Layer 9 of a small transformer language model trained on English Wikipedia (15 layers, counted from 0, width 96).
Take only the direct path to the model's output, skipping the later layers: a vector added to the residual stream pushes a token's score in proportion to its dot product with that token's output vector.

Output vectors of the tokens that the questions are about. A number n stands for n times 0.017.
"urch": 40 43 42 -29 -31 3 -11 33 5 -4 30 -17 -24 60 -27 5 36 5 19 0 25 -4 0 14 -6 -31 26 2 -29 -56 45 -51 0 -25 -48 11 9 18 -9 -20 26 0 31 -8 -36 45 14 -27 -3 4 13 32 12 -17 -29 -8 2 -8 -16 -4 -14 -6 15 -14 -49 -40 11 26 -14 -3 -8 52 -7 24 -5 -19 -1 -28 6 -23 -8 1 -43 -16 -10 -10 -22 -27 -12 29 23 -13 -27 -3 4 -2
"ution": 22 -17 37 -52 3 28 -49 57 -29 -40 13 -24 8 7 -4 -51 37 -4 -35 1 -3 6 52 -20 13 15 -3 6 15 -14 7 -15 -15 -53 -6 -1 -13 -35 -20 -2 64 11 -12 36 -18 1 -18 -22 -40 -21 23 55 -42 8 -1 30 3 37 -5 28 -66 9 -8 -14 15 18 -6 53 -6 11 -36 27 -8 -29 21 14 15 -9 17 -53 -16 26 -24 -8 -52 14 -10 19 2 -20 -17 -34 -1 -22 0 45
"ches": 19 -34 22 17 -5 83 -20 0 29 2 -15 19 -21 42 10 -12 -7 -13 11 2 -21 -62 -11 -28 -25 -28 -9 -15 -42 -1 -1 -68 -13 37 -31 -5 -8 -23 -2 -60 44 -8 32 17 -18 -1 17 -83 2 -6 11 66 50 -14 34 32 13 -1 20 8 -34 3 -1 -33 -8 -41 23 24 -12 31 -2 9 -12 -34 15 21 -41 -6 5 15 11 -37 -27 -23 8 -30 56 34 6 -22 7 -14 -5 13 -1 35
"aster": 8 15 -7 -9 -14 -8 -33 26 43 4 19 43 -4 11 -17 -19 30 -51 16 0 13 44 21 8 19 -28 -26 -45 5 -37 -23 -46 -1 5 31 16 -29 -19 8 -37 7 19 -8 2 14 -18 -41 -29 -17 15 59 -23 10 -20 5 9 5 41 -29 12 -4 -5 -30 -17 -27 -14 9 24 -38 4 -11 26 -50 1 -23 22 23 -20 41 4 -22 -8 -20 -7 -4 -10 -29 -7 -21 -13 11 -14 -56 -1 -15 13
" det": 28 -3 25 22 3 49 4 -22 -1 -14 30 -26 -14 -7 0 -15 4 0 -14 2 -13 2 10 -26 4 0 -18 -18 4 -23 13 15 5 -20 3 -10 -28 11 12 -8 -53 7 23 1 -7 3 30 24 1 -12 4 20 -1 -12 21 1 12 30 -32 22 16 22 -16 -28 -3 -9 -25 -1 -22 27 -1 -1 -18 18 16 -15 -11 -2 36 -8 34 7 39 -1 0 12 9 23 32 16 -9 34 -10 -1 22 -6
"ne": 38 -40 16 -5 -20 15 -3 23 17 13 6 -15 11 1 0 -11 -13 17 -44 -1 -1 -21 4 -14 -11 55 -56 -33 -38 -15 39 -29 31 -9 21 1 17 29 17 -3 -13 10 -3 20 -29 -11 -32 -8 -21 -21 62 -6 -8 -7 -52 47 20 38 -28 -10 -1 30 -37 -11 -5 -5 39 -14 7 3 9 -25 21 30 21 -20 -22 -22 17 7 -18 44 8 -27 1 -5 44 -16 -27 -46 -19 -6 -20 17 -22 -16
"ersonal": 12 16 20 -40 -16 4 -75 56 -8 -31 72 -15 -30 45 -23 -28 -19 -19 48 2 -3 -16 41 -23 -45 13 23 -20 4 -47 25 -24 -4 8 0 3 -26 29 2 -34 -23 -33 16 44 -48 15 15 -38 11 -48 -15 10 58 -24 -6 22 29 32 -20 23 21 53 0 -22 -61 -19 -15 6 -8 -24 13 32 -42 39 -25 3 47 3 20 -19 19 -21 8 -9 -1 6 -7 -4 -21 23 -11 23 -12 2 -8 57
"ball": -2 4 13 26 -41 -17 -36 14 7 -6 30 -19 -25 20 -42 -27 7 -23 35 -1 -56 -40 -21 -49 -40 -17 -45 -5 23 -17 9 -38 -22 6 -29 -14 12 0 4 -31 41 2 -18 44 26 -27 -5 -62 12 -2 -1 -9 90 -32 4 3 27 60 5 -54 -4 16 17 -2 -56 3 -28 -1 -10 -39 30 58 -6 -3 -2 -64 6 -46 -3 -3 -34 -13 -7 -1 10 3 75 19 17 -40 -2 9 -18 3 -34 -39
"n": -15 -6 -6 37 12 16 40 -24 -9 4 5 1 17 -18 -7 7 -34 23 -20 -1 18 -14 -13 2 -65 24 -11 -7 20 -20 5 -8 -7 21 25 6 28 16 0 11 -3 58 4 -5 -48 -18 -31 2 22 5 38 -19 15 -1 4 35 -9 35 -4 22 1 -4 -19 -15 19 -42 1 4 19 -29 1 -32 28 -4 12 -6 -6 12 -15 -30 18 -16 55 -10 25 10 25 9 -6 -22 35 -30 -10 58 25 5
"ct": 32 -44 10 5 -9 63 15 36 55 -48 5 -10 -11 -34 1 -43 -9 -35 -18 0 -11 -9 40 -24 -67 -6 -1 -62 -9 -5 6 15 -13 48 -14 3 10 8 -21 -1 -14 30 -4 19 5 -42 -12 -32 -25 -59 36 -6 -10 28 -8 44 -3 -10 17 21 -66 -2 36 4 0 2 -46 27 -36 -28 5 -55 17 -3 13 16 20 -2 28 -13 -45 -12 -7 -11 -21 -23 -15 24 20 33 -16 -30 11 -16 -28 8
"ound": 7 -14 26 -40 8 42 25 41 6 29 27 31 -26 -33 -13 13 57 5 19 0 22 -7 23 -16 -18 -50 -21 45 -10 -10 -29 -22 14 0 -50 30 12 23 0 -22 -1 14 17 15 -30 17 -23 -40 7 -22 -21 -18 -46 25 46 39 -40 -4 -6 -6 20 13 -13 -1 -10 -4 20 12 -16 -23 -24 9 -30 -6 16 30 32 25 -26 0 0 -19 -23 -23 -13 -9 -11 41 -19 25 17 -28 -5 4 -17 58
"gram": 38 16 2 -21 -44 29 -64 50 24 25 44 -44 -12 57 -6 -31 49 2 -12 2 -40 -14 6 -33 -11 18 -22 15 -5 -15 46 -8 13 -21 -50 28 -1 -18 18 -71 12 -5 -15 15 26 12 21 4 -12 -8 58 -14 15 48 -12 23 2 33 -18 26 -10 -24 -21 -53 -8 26 7 -2 -7 11 -2 34 -15 -26 8 -10 -17 -22 40 -24 -20 -28 -43 21 2 -24 31 3 -19 20 42 -24 -17 -12 9 -31
"ena": 19 43 31 15 -29 54 -23 42 16 -11 -32 9 -1 48 -29 -18 54 14 -22 0 2 -29 -17 14 -41 -29 -26 -15 -31 -47 -14 -18 3 28 35 -13 -3 51 13 -5 -7 -9 -20 7 -11 -6 -30 -23 -19 -33 -15 -3 -29 -7 19 4 13 -7 -11 11 -28 5 29 25 -4 13 13 19 13 15 3 -45 -11 -23 12 -15 3 2 45 -27 11 1 -21 -33 -18 -53 13 -39 -30 -3 21 3 -7 -15 -46 18
"e": 20 -31 -39 26 -20 -36 -6 48 -20 -15 -27 -26 4 13 -3 1 -24 -8 2 0 49 42 -24 -14 -19 42 -1 -43 40 20 8 19 24 17 -12 -7 -25 -7 -2 29 2 39 -37 -4 -25 19 -34 24 18 -26 12 27 -26 -18 4 7 4 -11 24 -18 22 -23 -31 7 -27 -36 23 -43 51 1 2 -19 -10 -1 14 -1 -6 4 12 32 -1 24 -1 20 9 26 -6 19 -35 1 -54 -55 10 3 -1 13
"E": -12 -28 -13 12 7 -20 -3 19 -3 7 -21 14 13 4 -22 -5 33 -2 34 -1 -4 -12 -24 2 6 50 42 -29 6 -37 9 -23 3 -14 -8 34 -10 -16 12 23 -11 14 -15 16 19 13 -24 24 25 -2 -14 -22 0 0 -16 -11 6 -35 -12 -5 34 7 22 -21 39 20 5 -15 5 -13 -18 -24 -32 5 -15 -17 15 -11 5 -23 -34 -18 12 -14 -9 -46 -19 -15 -20 3 -22 -21 1 -31 -10 -16
"ural": -20 -13 13 24 -10 34 26 27 -28 -25 51 30 4 26 -18 -51 33 -47 57 1 -15 21 20 -28 57 -63 -14 -29 -24 -26 -24 -21 -24 -61 -1 15 -27 -1 7 -22 -22 -12 14 24 -34 20 -10 -59 -30 11 20 19 -10 30 18 17 -18 -16 -9 5 -30 25 10 14 -43 15 25 22 -27 12 -25 -20 6 -21 -27 -11 41 29 2 -62 30 -19 24 -19 -1 -16 -27 -41 10 8 14 15 -6 -26 -44 55
"ember": 39 51 7 -56 -11 -62 8 32 -26 10 68 11 -8 3 -40 -24 -7 -70 3 1 -4 -2 35 20 -33 -2 -29 14 -48 -20 -5 -4 10 10 0 -26 -12 -13 40 -42 -34 37 -80 40 18 -1 -5 -43 1 -43 41 39 29 22 9 -8 41 -18 -22 -7 15 32 -11 -36 -26 9 3 22 -22 45 4 -21 -50 -6 -30 -20 35 12 23 -4 -34 -23 6 0 -63 -10 -15 23 -22 -40 30 -1 -3 -44 41 31
"c": -32 -47 -21 -1 25 36 24 33 30 34 32 -1 -2 22 4 -6 -27 15 1 -1 8 -4 -61 -40 -76 3 -31 17 3 12 -22 16 -21 -17 -26 7 8 -10 -1 5 20 -1 8 -16 -20 -16 -25 -52 -16 24 9 -19 18 3 -34 -5 -4 -11 -1 5 -27 -54 -4 0 4 -14 -27 -1 -2 13 15 -1 4 -39 -23 24 -38 13 4 3 -5 3 44 -10 25 4 2 11 8 6 -1 -27 5 -4 -2 39
" =\n\n": -1 3 45 -10 -92 16 -10 -31 15 25 -42 -1 13 17 -6 -12 -3 -13 4 3 13 -33 -34 -8 10 15 58 -9 -5 -8 6 44 13 6 -48 -13 4 -46 31 12 24 21 -3 58 -40 -25 -41 -1 -33 -42 -39 41 35 3 6 17 30 -15 -20 -52 -47 -16 54 -43 -1 35 -12 43 7 33 -57 56 38 -48 5 -18 19 40 45 20 0 -46 -60 -3 -22 5 -8 38 -11 -45 21 25 -1 -8 -41 -50
"os": 15 4 24 11 28 27 -20 26 22 -57 19 24 17 -9 8 7 7 -8 22 -1 53 31 -6 17 -2 -9 15 14 -13 7 -12 20 -15 20 21 -30 -7 0 -2 -6 -1 -5 -34 -8 -43 -22 5 -1 -35 -5 28 9 17 -6 -17 -33 -10 5 -5 14 9 17 38 -6 31 -10 -3 8 -17 -25 0 -7 7 11 27 1 7 8 18 -17 3 32 15 17 -12 -26 8 -9 -21 -6 -1 15 -5 9 -35 28
"d": -21 25 1 15 27 7 45 25 14 24 22 10 -1 -24 -1 -1 17 16 -30 -1 -4 -10 -12 3 -36 28 -12 36 9 18 4 -3 38 -1 -11 1 32 -5 -20 -2 0 27 3 -37 1 23 8 4 44 13 17 -3 30 0 -37 18 11 -3 -27 31 -17 -13 31 39 1 -38 -15 -4 28 10 16 -3 -15 -28 30 24 4 28 -14 -20 14 -12 44 -7 15 -43 20 10 21 -32 -15 -11 9 29 22 23
"fore": -23 -12 16 -45 -87 19 -16 32 7 3 -28 -26 -43 2 -4 4 7 11 -28 3 -23 -20 48 -7 -15 -26 34 -2 17 -28 -27 -59 -15 -2 2 40 18 -24 32 -64 -58 12 -61 -3 -14 8 -14 -15 -45 -18 -15 57 -10 21 39 38 -9 73 -23 -6 34 -2 -18 -55 -50 33 -2 10 -7 43 -1 -11 28 -36 -39 -16 -12 -36 20 9 7 -21 -19 23 15 -40 3 33 4 6 -20 -2 -31 -16 -17 22
"ative": 7 -7 -23 11 25 15 44 40 38 -46 48 3 0 12 -18 -48 28 -54 9 2 -39 13 58 -36 15 -58 -12 -19 11 13 37 -47 -9 -25 -19 -1 -18 32 -3 -14 -3 30 -30 50 -45 7 2 -36 -10 -4 5 43 10 -3 14 26 13 -37 4 0 -31 12 -9 -22 -37 -1 12 -23 -60 35 14 -29 -16 -14 -17 -13 65 -8 30 5 -13 18 28 8 -14 2 8 -23 37 -17 -5 16 7 -27 -10 24
"ards": -1 -27 40 5 -3 25 -82 14 -40 -31 25 -12 -7 -5 -21 9 54 -14 9 1 20 12 -17 -47 -21 -26 17 -24 -17 16 1 -54 -17 3 23 -30 3 -22 20 -33 -18 4 -37 17 18 13 24 -25 -13 -6 3 16 -11 -60 17 33 -9 33 1 -3 -6 -13 33 19 -21 -9 0 15 -13 -18 -43 23 7 -49 -5 -12 -29 -56 8 19 -26 -12 8 7 -7 -6 10 2 36 -88 -51 -27 -12 -13 -25 -32
"===\n\n": -24 11 52 12 -31 17 -18 -20 15 -3 22 -3 -3 33 9 -11 11 -17 31 1 -2 -47 -34 -67 13 15 21 20 -40 1 10 0 -40 -28 -34 -13 -3 -21 28 23 11 -36 -44 -9 11 -27 -21 11 39 -40 -25 59 52 -28 25 -9 5 -15 -10 -36 -51 -16 48 -55 -42 30 -24 11 -23 13 -53 47 6 12 45 15 7 6 42 15 16 -16 -8 34 -18 -10 -14 13 -6 -7 12 -31 1 -21 30 -9
"ear": 29 13 0 -28 -2 0 6 73 -17 -31 20 33 -3 -12 0 3 35 -10 10 -1 19 27 9 -25 -2 -7 2 -23 -9 -1 12 -29 54 -44 -25 11 -4 32 -12 -41 -64 14 -67 6 -6 6 -29 2 30 -17 -22 -7 15 -1 -25 38 9 34 -9 -2 21 33 53 -14 15 2 -6 -38 4 12 -1 22 -1 -22 24 3 3 -25 -46 33 -21 -3 34 1 -10 7 18 29 -6 2 4 -6 -7 25 -33 -26
"und": 26 13 -3 -20 1 -1 25 30 -1 -40 1 13 19 -52 -12 18 6 -15 -25 0 39 2 8 -37 18 -1 -16 9 -22 -22 -37 -21 -8 5 5 32 20 20 -13 -32 16 16 -15 1 -19 3 -36 -37 2 -10 -19 -1 8 3 -12 -10 -4 -25 -33 -18 -3 12 19 32 -10 0 -18 -10 2 29 -19 21 -14 13 25 36 -3 -10 22 -49 -5 0 -3 -19 -10 -27 11 5 -8 11 24 -27 -1 11 -10 -22
"hes": -18 -15 29 -4 -13 27 -40 9 41 7 3 -7 -23 12 8 -3 -20 -22 -7 1 -12 52 25 1 54 38 -25 -13 -28 -10 2 -45 -46 16 -29 -19 -34 -22 7 -9 8 10 11 25 -51 37 2 -70 -24 14 70 44 42 -29 39 -18 35 -33 -16 23 4 -21 18 -14 13 -17 5 31 -6 -1 -34 -28 -46 -46 -1 -20 -29 -4 15 7 -9 -68 7 -8 11 -9 24 36 16 10 -28 -34 -14 47 -22 51
"ada": 13 18 10 -40 -11 -19 -7 17 29 -1 4 12 -20 -11 -8 -35 26 14 14 0 30 20 2 30 -41 -6 -18 0 -40 22 -12 -18 -27 9 -25 -9 -1 -25 22 -1 33 -9 -8 19 -13 -3 -14 -31 -17 -45 -23 22 0 21 -5 -9 42 -15 -14 -21 -1 13 14 -43 -48 30 33 8 -28 -3 -2 -37 -36 -42 28 -31 15 -38 37 -30 20 -4 -5 40 -23 -56 4 -49 -11 -32 -24 -55 -14 5 -10 60
"ept": 15 -35 34 -9 42 22 -44 73 19 -2 10 -34 -34 7 -11 -5 -13 -20 -21 2 20 10 55 10 -16 41 11 -52 -14 -28 25 -1 -5 -22 15 10 -7 -42 9 -16 -39 -11 -36 3 -48 27 -14 -41 2 7 -1 -4 -30 -22 47 29 5 -38 -24 25 -24 30 39 -25 -47 -13 6 -14 14 5 -20 -5 -17 -60 38 -45 26 31 5 -10 -18 26 19 -5 26 -24 35 -11 21 19 -33 -17 -6 40 30 2

Each question shows what one neuron of this layer's MLP adds at an activation of 1. A number n stands for n times 0.011.

n213: -20 -7 -45 -27 -8 -23 -8 -12 17 -26 -18 -47 25 11 51 1 -18 -31 -24 51 -16 5 1 -9 -8 3 21 6 -3 -16 12 -34 2 21 28 -12 12 20 23 10 20 -15 25 -21 5 29 50 27 21 -8 4 -33 -12 -14 13 7 -2 1 32 -22 -9 -22 -32 14 10 -35 -12 -3 14 -1 2 3 14 -31 -17 6 41 -23 10 0 45 -10 24 14 -6 -14 -28 16 -24 16 -6 1 -25 -24 21 -3
Which of these tokens does it push down most? "ear"

n340: -18 7 -28 -7 18 -10 15 -19 -11 -7 20 -7 -11 32 26 26 -32 30 19 -30 -23 0 -8 36 -14 20 18 -14 -23 -21 -6 -2 -3 5 -2 -26 -33 -27 20 4 -17 -14 -3 -18 17 -16 40 -12 3 9 9 11 -38 16 9 -8 -25 -3 5 -11 1 -10 16 28 3 23 35 -13 -1 -25 5 -22 8 18 20 -41 8 -17 -26 5 6 -15 -10 21 -30 -20 14 26 2 -15 1 18 -13 1 4 3
Which of these tokens does it push down most? "und"

n244: -7 2 -12 -12 -3 -7 -8 28 -1 -14 -4 -24 0 -20 8 -5 2 -3 23 -2 -5 22 -1 13 2 -3 -15 4 -6 -2 -27 -22 -22 -7 0 -3 8 1 0 6 -6 4 -17 -45 -5 19 -10 -5 -5 3 18 30 19 11 15 -19 -16 12 8 -28 -6 -22 0 15 21 -6 -22 23 17 -1 -10 5 5 8 -3 10 -24 24 25 -24 -27 -19 -5 -11 -9 22 5 12 0 14 -6 0 7 -14 12 22
Which two tokens does it push up most, strongest first? "hes", "ution"

n196: -6 -1 32 35 22 -22 13 24 -41 3 23 -29 -15 0 -20 -17 -26 -15 9 -11 -8 -38 20 3 -8 0 14 26 6 20 5 9 30 -4 19 1 3 -6 12 17 -1 22 -14 5 -7 2 -23 -26 11 -11 1 2 43 15 7 -11 14 11 18 -5 18 -11 -3 -3 -4 -14 22 14 0 10 9 -10 -11 10 -1 -7 -16 -2 -20 19 -1 22 28 6 -38 35 -18 -9 7 -12 41 -18 3 -19 -39 -5
Which two tokens does it push up most, strongest first? "ember", "ball"

n115: 7 4 -18 -16 17 -19 -26 34 -7 2 -6 17 28 19 -6 18 17 26 -20 -2 -9 21 28 19 -9 22 -44 9 14 -5 5 3 12 14 2 21 -14 18 -25 8 -23 9 15 -44 9 -5 -17 -24 -16 -5 -27 -14 24 10 -30 -18 -8 21 -30 5 26 11 27 -5 7 -1 -1 -20 21 10 -25 20 13 -12 -2 20 -9 -31 -20 -17 22 3 -6 11 -21 -26 30 -7 -6 -17 -7 -21 -2 -19 18 9
Pushed up most: "ear"

n207: -3 24 -26 -24 -8 16 -19 -4 23 1 -28 25 17 -16 46 -14 10 -21 52 -32 13 8 31 -16 -1 -26 -19 -8 -13 -25 19 3 2 11 5 20 9 -27 -18 -15 26 -8 23 -18 -7 -6 -25 2 -5 5 -3 7 -33 -1 -2 14 -20 -18 48 8 50 -7 -21 -22 -10 -18 -29 4 12 -15 -11 -7 -6 10 -12 0 1 -8 5 -33 22 4 9 8 1 5 10 19 -47 -16 11 -6 -4 -18 -19 -50
Which of these tokens does it push down most? "d"

n299: -15 17 -8 5 -13 24 -11 16 -6 -5 -43 -13 -6 -9 56 14 22 28 20 -42 -16 -1 13 -19 1 -9 -6 19 -2 13 -15 33 7 -14 16 1 13 -26 11 -1 -8 22 34 -30 -16 -1 30 -12 45 30 -52 -8 -6 -9 -2 2 4 -16 10 2 16 15 -4 -4 -21 11 17 2 -2 -11 11 6 28 4 7 30 -29 21 44 17 13 4 15 -12 -18 25 -6 -11 -14 -28 -12 5 13 4 40 -25
Which of these tokens does it push down most? "ember"

n381: -7 -8 -2 -3 6 -40 -4 3 -16 17 34 -20 -17 21 -33 1 5 -7 8 -4 -28 19 11 37 3 1 -3 22 -6 -21 8 -13 16 -15 -22 -8 -2 -12 -25 2 10 5 30 -24 -23 20 -27 3 -10 8 28 -28 -4 -1 -15 10 15 9 -31 2 -35 -7 21 8 6 -10 31 -3 19 4 4 35 -7 16 -7 -1 12 17 20 33 -11 -27 6 7 -16 12 3 16 -51 35 -28 -21 -11 21 28 18
Pushed up most: "urch"

n235: 3 19 -23 -1 -20 -22 -9 -9 15 39 -1 -18 5 -13 -23 -2 -32 26 13 20 -6 16 -18 -19 21 -21 33 26 11 -24 -17 23 9 -13 -8 -5 23 -7 17 8 5 -29 -19 25 -6 -4 -1 13 3 43 6 -25 -3 -12 7 2 3 15 16 14 -1 -25 -2 -36 -11 29 -2 -3 -2 58 -1 1 21 33 7 5 12 26 -40 12 -31 -17 -10 -18 -3 1 -31 10 -1 17 -16 -31 -3 -38 -17 -2
Pushed up most: " =\n\n"

n310: 7 10 3 -2 -8 2 -10 36 -33 5 10 3 25 10 15 -30 -64 -7 12 10 13 -26 -19 41 -34 8 -3 40 3 -16 -7 -7 -8 -8 -27 31 8 9 8 26 -5 -9 20 -9 -14 9 -12 23 1 3 33 -22 -14 -2 -19 9 -2 -9 23 -3 -4 9 6 -20 9 -2 15 3 -8 -7 64 18 -1 -22 18 -6 6 4 16 -14 26 16 -8 22 29 -19 24 -50 -8 -8 31 -29 16 -9 12 24
Which of these tokens does it push down most? "ards"

n360: 31 14 -6 -6 10 8 35 -35 8 -8 -15 13 6 -10 2 18 27 1 39 -45 25 -5 17 1 -29 -15 8 22 -65 -29 21 24 -8 -11 -43 9 21 -19 -44 20 -21 4 3 -50 -8 1 21 1 -24 -5 28 36 -15 -1 23 -38 -8 3 -19 2 19 -34 -27 -8 9 -1 2 29 -46 -17 -1 6 2 36 11 22 7 10 8 17 24 -12 7 31 21 -14 10 5 -12 -8 -1 -26 2 -26 29 45
Which of these tokens does it push down most? "ball"

n254: -16 11 -37 -26 -5 9 -22 22 11 -34 9 -4 11 11 -36 -16 -2 10 -20 31 -5 -11 1 -12 -2 0 -14 1 -18 4 -11 -19 20 -8 22 -7 0 -3 -9 -22 -20 -9 -12 -18 -8 -2 6 7 6 -11 -1 -12 -20 -57 -9 -2 28 -31 8 0 -6 -15 7 32 9 -15 -15 1 -15 31 20 -15 -34 5 6 -7 -11 -22 11 10 0 -6 -8 -10 4 -18 -6 -27 -20 2 -2 21 11 -16 15 -20
Pushed up most: "ena"

n95: 6 11 -28 6 -7 -7 -27 13 25 14 -4 18 21 -7 -11 -3 -17 -2 0 48 24 21 0 -27 7 6 -13 2 -3 -15 16 -18 11 0 -31 -3 -26 -3 -2 -1 -21 20 33 4 8 -21 4 -3 -11 -5 36 18 -2 18 7 -26 -5 -12 2 14 -43 -32 -9 8 -20 -4 6 -7 11 -17 -9 0 -17 -34 -36 -8 -13 21 26 12 -32 22 -20 19 27 -56 -9 2 -25 -5 8 8 38 7 18 -17
Which of these tokens does it push down most? "ear"

n64: 38 -12 41 15 16 -44 -11 -13 -15 -13 -15 29 -2 4 -13 -19 -18 -21 6 1 -17 -5 21 -3 10 -18 3 -31 40 7 -30 -9 -7 56 -9 42 26 -8 -23 17 -25 6 -31 7 13 -21 -4 4 2 -18 7 11 28 37 -22 9 -24 -42 17 -23 -29 -7 -15 -8 8 -18 -15 -4 -5 -9 -5 -11 -7 24 12 -5 6 -2 9 11 5 -29 -2 4 -40 25 -26 16 -32 31 -21 5 -15 10 11 -5
Pushed up most: "ct"

n160: -30 -7 -42 9 20 -26 17 27 32 -21 -10 -20 -1 6 0 17 17 30 29 26 -15 4 -22 -12 -15 -18 -17 21 0 4 -29 -3 9 -21 9 -14 -18 7 -18 10 4 10 -22 44 -16 -27 -14 -19 -26 -13 3 14 -5 -9 -21 35 31 -8 -11 -10 -11 21 -10 4 -2 31 -15 -3 14 1 17 -16 -54 -21 -41 19 -7 35 5 60 36 -50 -27 -53 -7 -20 19 22 -3 21 4 -7 22 -34 21 16
Which of these tokens does it push down most? "urch"

n187: -15 12 32 10 -9 40 14 48 30 14 -24 14 -34 2 -3 3 -4 -20 19 18 26 -22 -20 -8 -7 -10 -2 26 -11 3 -25 8 -33 32 14 10 25 11 -27 -10 -11 -14 -15 20 23 -6 7 -12 5 -8 -8 -8 15 -2 6 -24 9 -14 18 52 -3 13 0 6 16 -33 32 35 12 -3 -2 -4 -3 -28 11 -7 -30 -27 -1 -30 26 -8 -15 14 -6 -13 0 -38 9 -8 17 -23 -5 -23 -8 10
Which of these tokens does it push down most? "e"

n80: 7 -6 21 1 9 12 5 -3 27 -6 2 -15 -21 -33 -35 -16 23 6 2 6 -5 5 -6 8 8 8 19 14 26 21 -1 5 -1 12 12 -10 41 10 -13 -18 -10 8 -9 18 5 -16 13 -10 -27 -10 -31 -14 -28 0 -11 -4 9 0 32 25 19 14 -5 6 0 40 -33 3 22 -38 27 13 22 3 -5 21 -14 1 10 -19 15 4 -1 -1 -11 -29 19 -26 18 0 4 -4 3 -4 25 12
Which of these tokens does it push down most? "hes"

n375: -23 17 0 -27 10 -19 17 -5 -27 -3 -46 1 33 -2 8 28 17 36 10 4 -14 21 -9 -2 23 0 9 -2 10 -16 15 18 -6 -14 -19 15 24 -17 -11 5 40 -36 7 29 -13 -35 -16 15 18 38 -2 -20 -45 -9 -3 -29 -17 -18 4 16 21 15 -18 -10 2 -23 31 2 -23 25 -14 9 1 16 16 -21 -4 -11 -18 -33 -19 -7 -3 1 -40 7 -18 -6 16 -18 14 7 26 -21 -8 12
Which of these tokens does it push down most? "ct"

n104: -4 2 -33 4 -16 13 -6 41 -5 -12 29 24 8 -11 -17 1 -5 -14 -10 22 2 -30 42 13 -33 -6 -10 -27 0 -4 24 -14 13 18 -16 1 -7 -22 -16 -4 -3 -15 -2 7 -4 -10 22 -16 -2 23 -16 9 -20 -26 -39 24 19 -29 26 -14 19 13 0 13 -31 -17 2 49 -4 -12 33 17 0 13 1 -26 -12 -24 6 -9 13 -5 43 -8 -15 5 3 -2 -11 1 -8 -12 -22 -8 -7 -11
Which two tokens does it push up most, strongest first? "ersonal", "ball"

n143: -18 9 -11 32 -22 0 20 20 15 -9 17 24 18 9 38 14 -24 1 8 -7 -23 -29 -12 -12 13 13 19 -3 19 -34 3 -18 -40 -22 31 -21 -10 -25 -26 27 14 5 -12 46 -3 -25 -26 -22 9 -4 -4 60 -4 -19 -6 -26 5 4 -14 18 18 -48 30 5 -6 10 23 24 2 -6 31 -35 -1 -24 48 7 13 7 21 3 10 40 -8 3 -51 14 -16 -45 -4 -6 6 18 1 -33 -5 -6
Pushed up most: "===\n\n"

n1: -8 8 -24 -2 -2 -25 4 -8 20 -20 19 -9 18 7 12 5 -1 -31 22 -9 -34 -11 4 56 -6 2 -23 -11 -29 -7 -8 2 10 1 25 -3 -18 24 -2 4 -27 -2 24 -9 29 -1 -18 -1 14 6 5 -25 24 6 -13 3 -17 17 0 19 -3 -11 -19 -3 -24 2 27 11 5 -15 -6 17 37 -36 -16 18 -7 -19 -5 18 -1 -8 17 7 13 -7 6 -2 -4 0 18 5 -11 2 24 -33
Pushed up most: "aster"

n72: 3 18 -21 5 30 -9 6 6 -14 8 -5 -22 -15 -6 -16 40 10 -17 30 17 6 14 -4 8 3 12 4 32 -21 -25 -21 -6 6 25 -27 11 24 18 -4 42 4 24 -16 -14 -28 -1 18 5 -7 -5 -36 31 3 20 -20 -28 -21 -19 -21 3 3 16 -18 -27 -13 -13 -3 -6 -8 -3 -1 31 16 51 -1 2 -17 -6 24 -23 -28 2 13 -25 -6 4 16 0 -40 0 4 -3 -2 -63 -26 -4
Pushed up most: "urch"

n304: 1 9 25 -18 1 -29 14 11 15 13 -1 -20 -18 -7 11 -19 28 -5 -21 6 8 -22 -12 32 -1 -11 -4 -9 26 13 -4 -30 21 -21 11 42 9 -28 -43 -27 31 -26 14 4 10 -18 4 -2 23 37 -25 2 29 -28 5 -10 2 17 -1 -9 11 19 7 -6 3 3 -26 -6 -17 15 14 38 10 -3 -21 9 -15 -16 -32 7 -8 31 -16 -19 26 13 30 -35 12 26 3 -31 28 -19 -37 -11
Which three tokens does it push up most, strongest first? "ball", "urch", "ear"

n43: 18 22 28 -4 -19 -2 -3 -6 -4 21 -22 7 -8 -18 -1 -8 6 12 -22 -17 4 -8 3 9 17 11 -20 -26 21 19 -16 -2 22 5 -42 -12 -5 10 -11 -9 5 -14 41 4 3 4 -28 24 3 26 -20 8 12 -5 -18 0 2 -27 -11 8 -13 28 14 33 31 40 5 -8 -16 -5 2 -30 31 13 16 -6 -11 -2 -8 35 -4 -2 19 17 -33 -15 0 1 16 -25 11 46 16 -3 -32 -21
Which of these tokens does it push down most? "ersonal"

n157: 4 11 3 -23 -3 10 16 6 -8 -3 3 1 -11 16 9 -25 22 8 31 41 36 -22 20 -8 -34 13 -30 -1 -6 35 45 -18 -18 -1 41 -52 5 17 24 -4 15 -1 -23 1 33 5 58 -2 30 -35 -38 -12 -1 12 4 27 10 -23 23 -23 35 -8 10 5 -36 -20 0 -6 27 -10 -43 -30 14 -9 15 9 1 -28 25 16 -17 10 19 -28 9 20 10 -31 11 28 -54 -31 -9 -26 -3 -5
Which two tokens does it push up most, strongest first? "ards", "ada"

n83: 29 -7 2 -25 -9 19 -8 22 -10 22 8 3 4 9 -8 16 30 1 -4 22 -10 13 26 -10 14 12 10 21 13 41 -28 27 -17 -3 -33 1 11 -59 19 -7 21 -15 -43 15 13 -21 2 0 -10 4 17 9 14 22 -4 19 6 -1 21 21 -10 -6 -10 40 11 -5 -15 23 -30 -41 3 -9 2 11 27 -14 14 30 -13 0 -38 -23 14 6 -16 16 -14 4 2 39 -47 -8 -10 -11 17 -1
Which three tokens does it push up most, strongest first? "ution", "ct", "gram"

n377: 19 18 -25 -25 24 -6 8 32 2 -17 20 -25 -21 -13 -18 -2 26 16 3 5 0 16 -2 -2 9 -12 5 3 -3 23 -47 3 -9 -3 -15 18 1 24 -14 -6 -36 12 -6 -4 13 2 3 -15 -15 -6 -19 23 16 -6 11 14 -27 -22 -4 -8 -33 -6 -23 -14 -5 22 12 -16 -14 -2 9 -10 32 -18 1 5 -1 1 24 42 12 -8 -19 -39 0 -2 -4 3 10 6 -15 -13 -4 -19 -33 22
Which of these tokens does it push down most? "n"

n334: -4 29 -9 1 -10 1 -30 16 -13 4 -16 19 17 8 30 6 -17 -31 12 12 31 -20 19 -13 -24 -19 -18 14 -18 16 -9 -6 2 -15 15 9 8 -9 -16 -1 -49 -24 0 -22 -32 -16 -8 -22 44 -19 9 -11 -8 9 -1 -18 -17 -10 16 -22 6 -4 -15 -9 9 -29 -29 -26 6 -22 4 2 -29 9 -9 15 -30 -6 18 -11 18 26 -3 34 0 -2 8 -20 -12 -3 -2 21 7 -8 51 13
Pushed up most: "ersonal"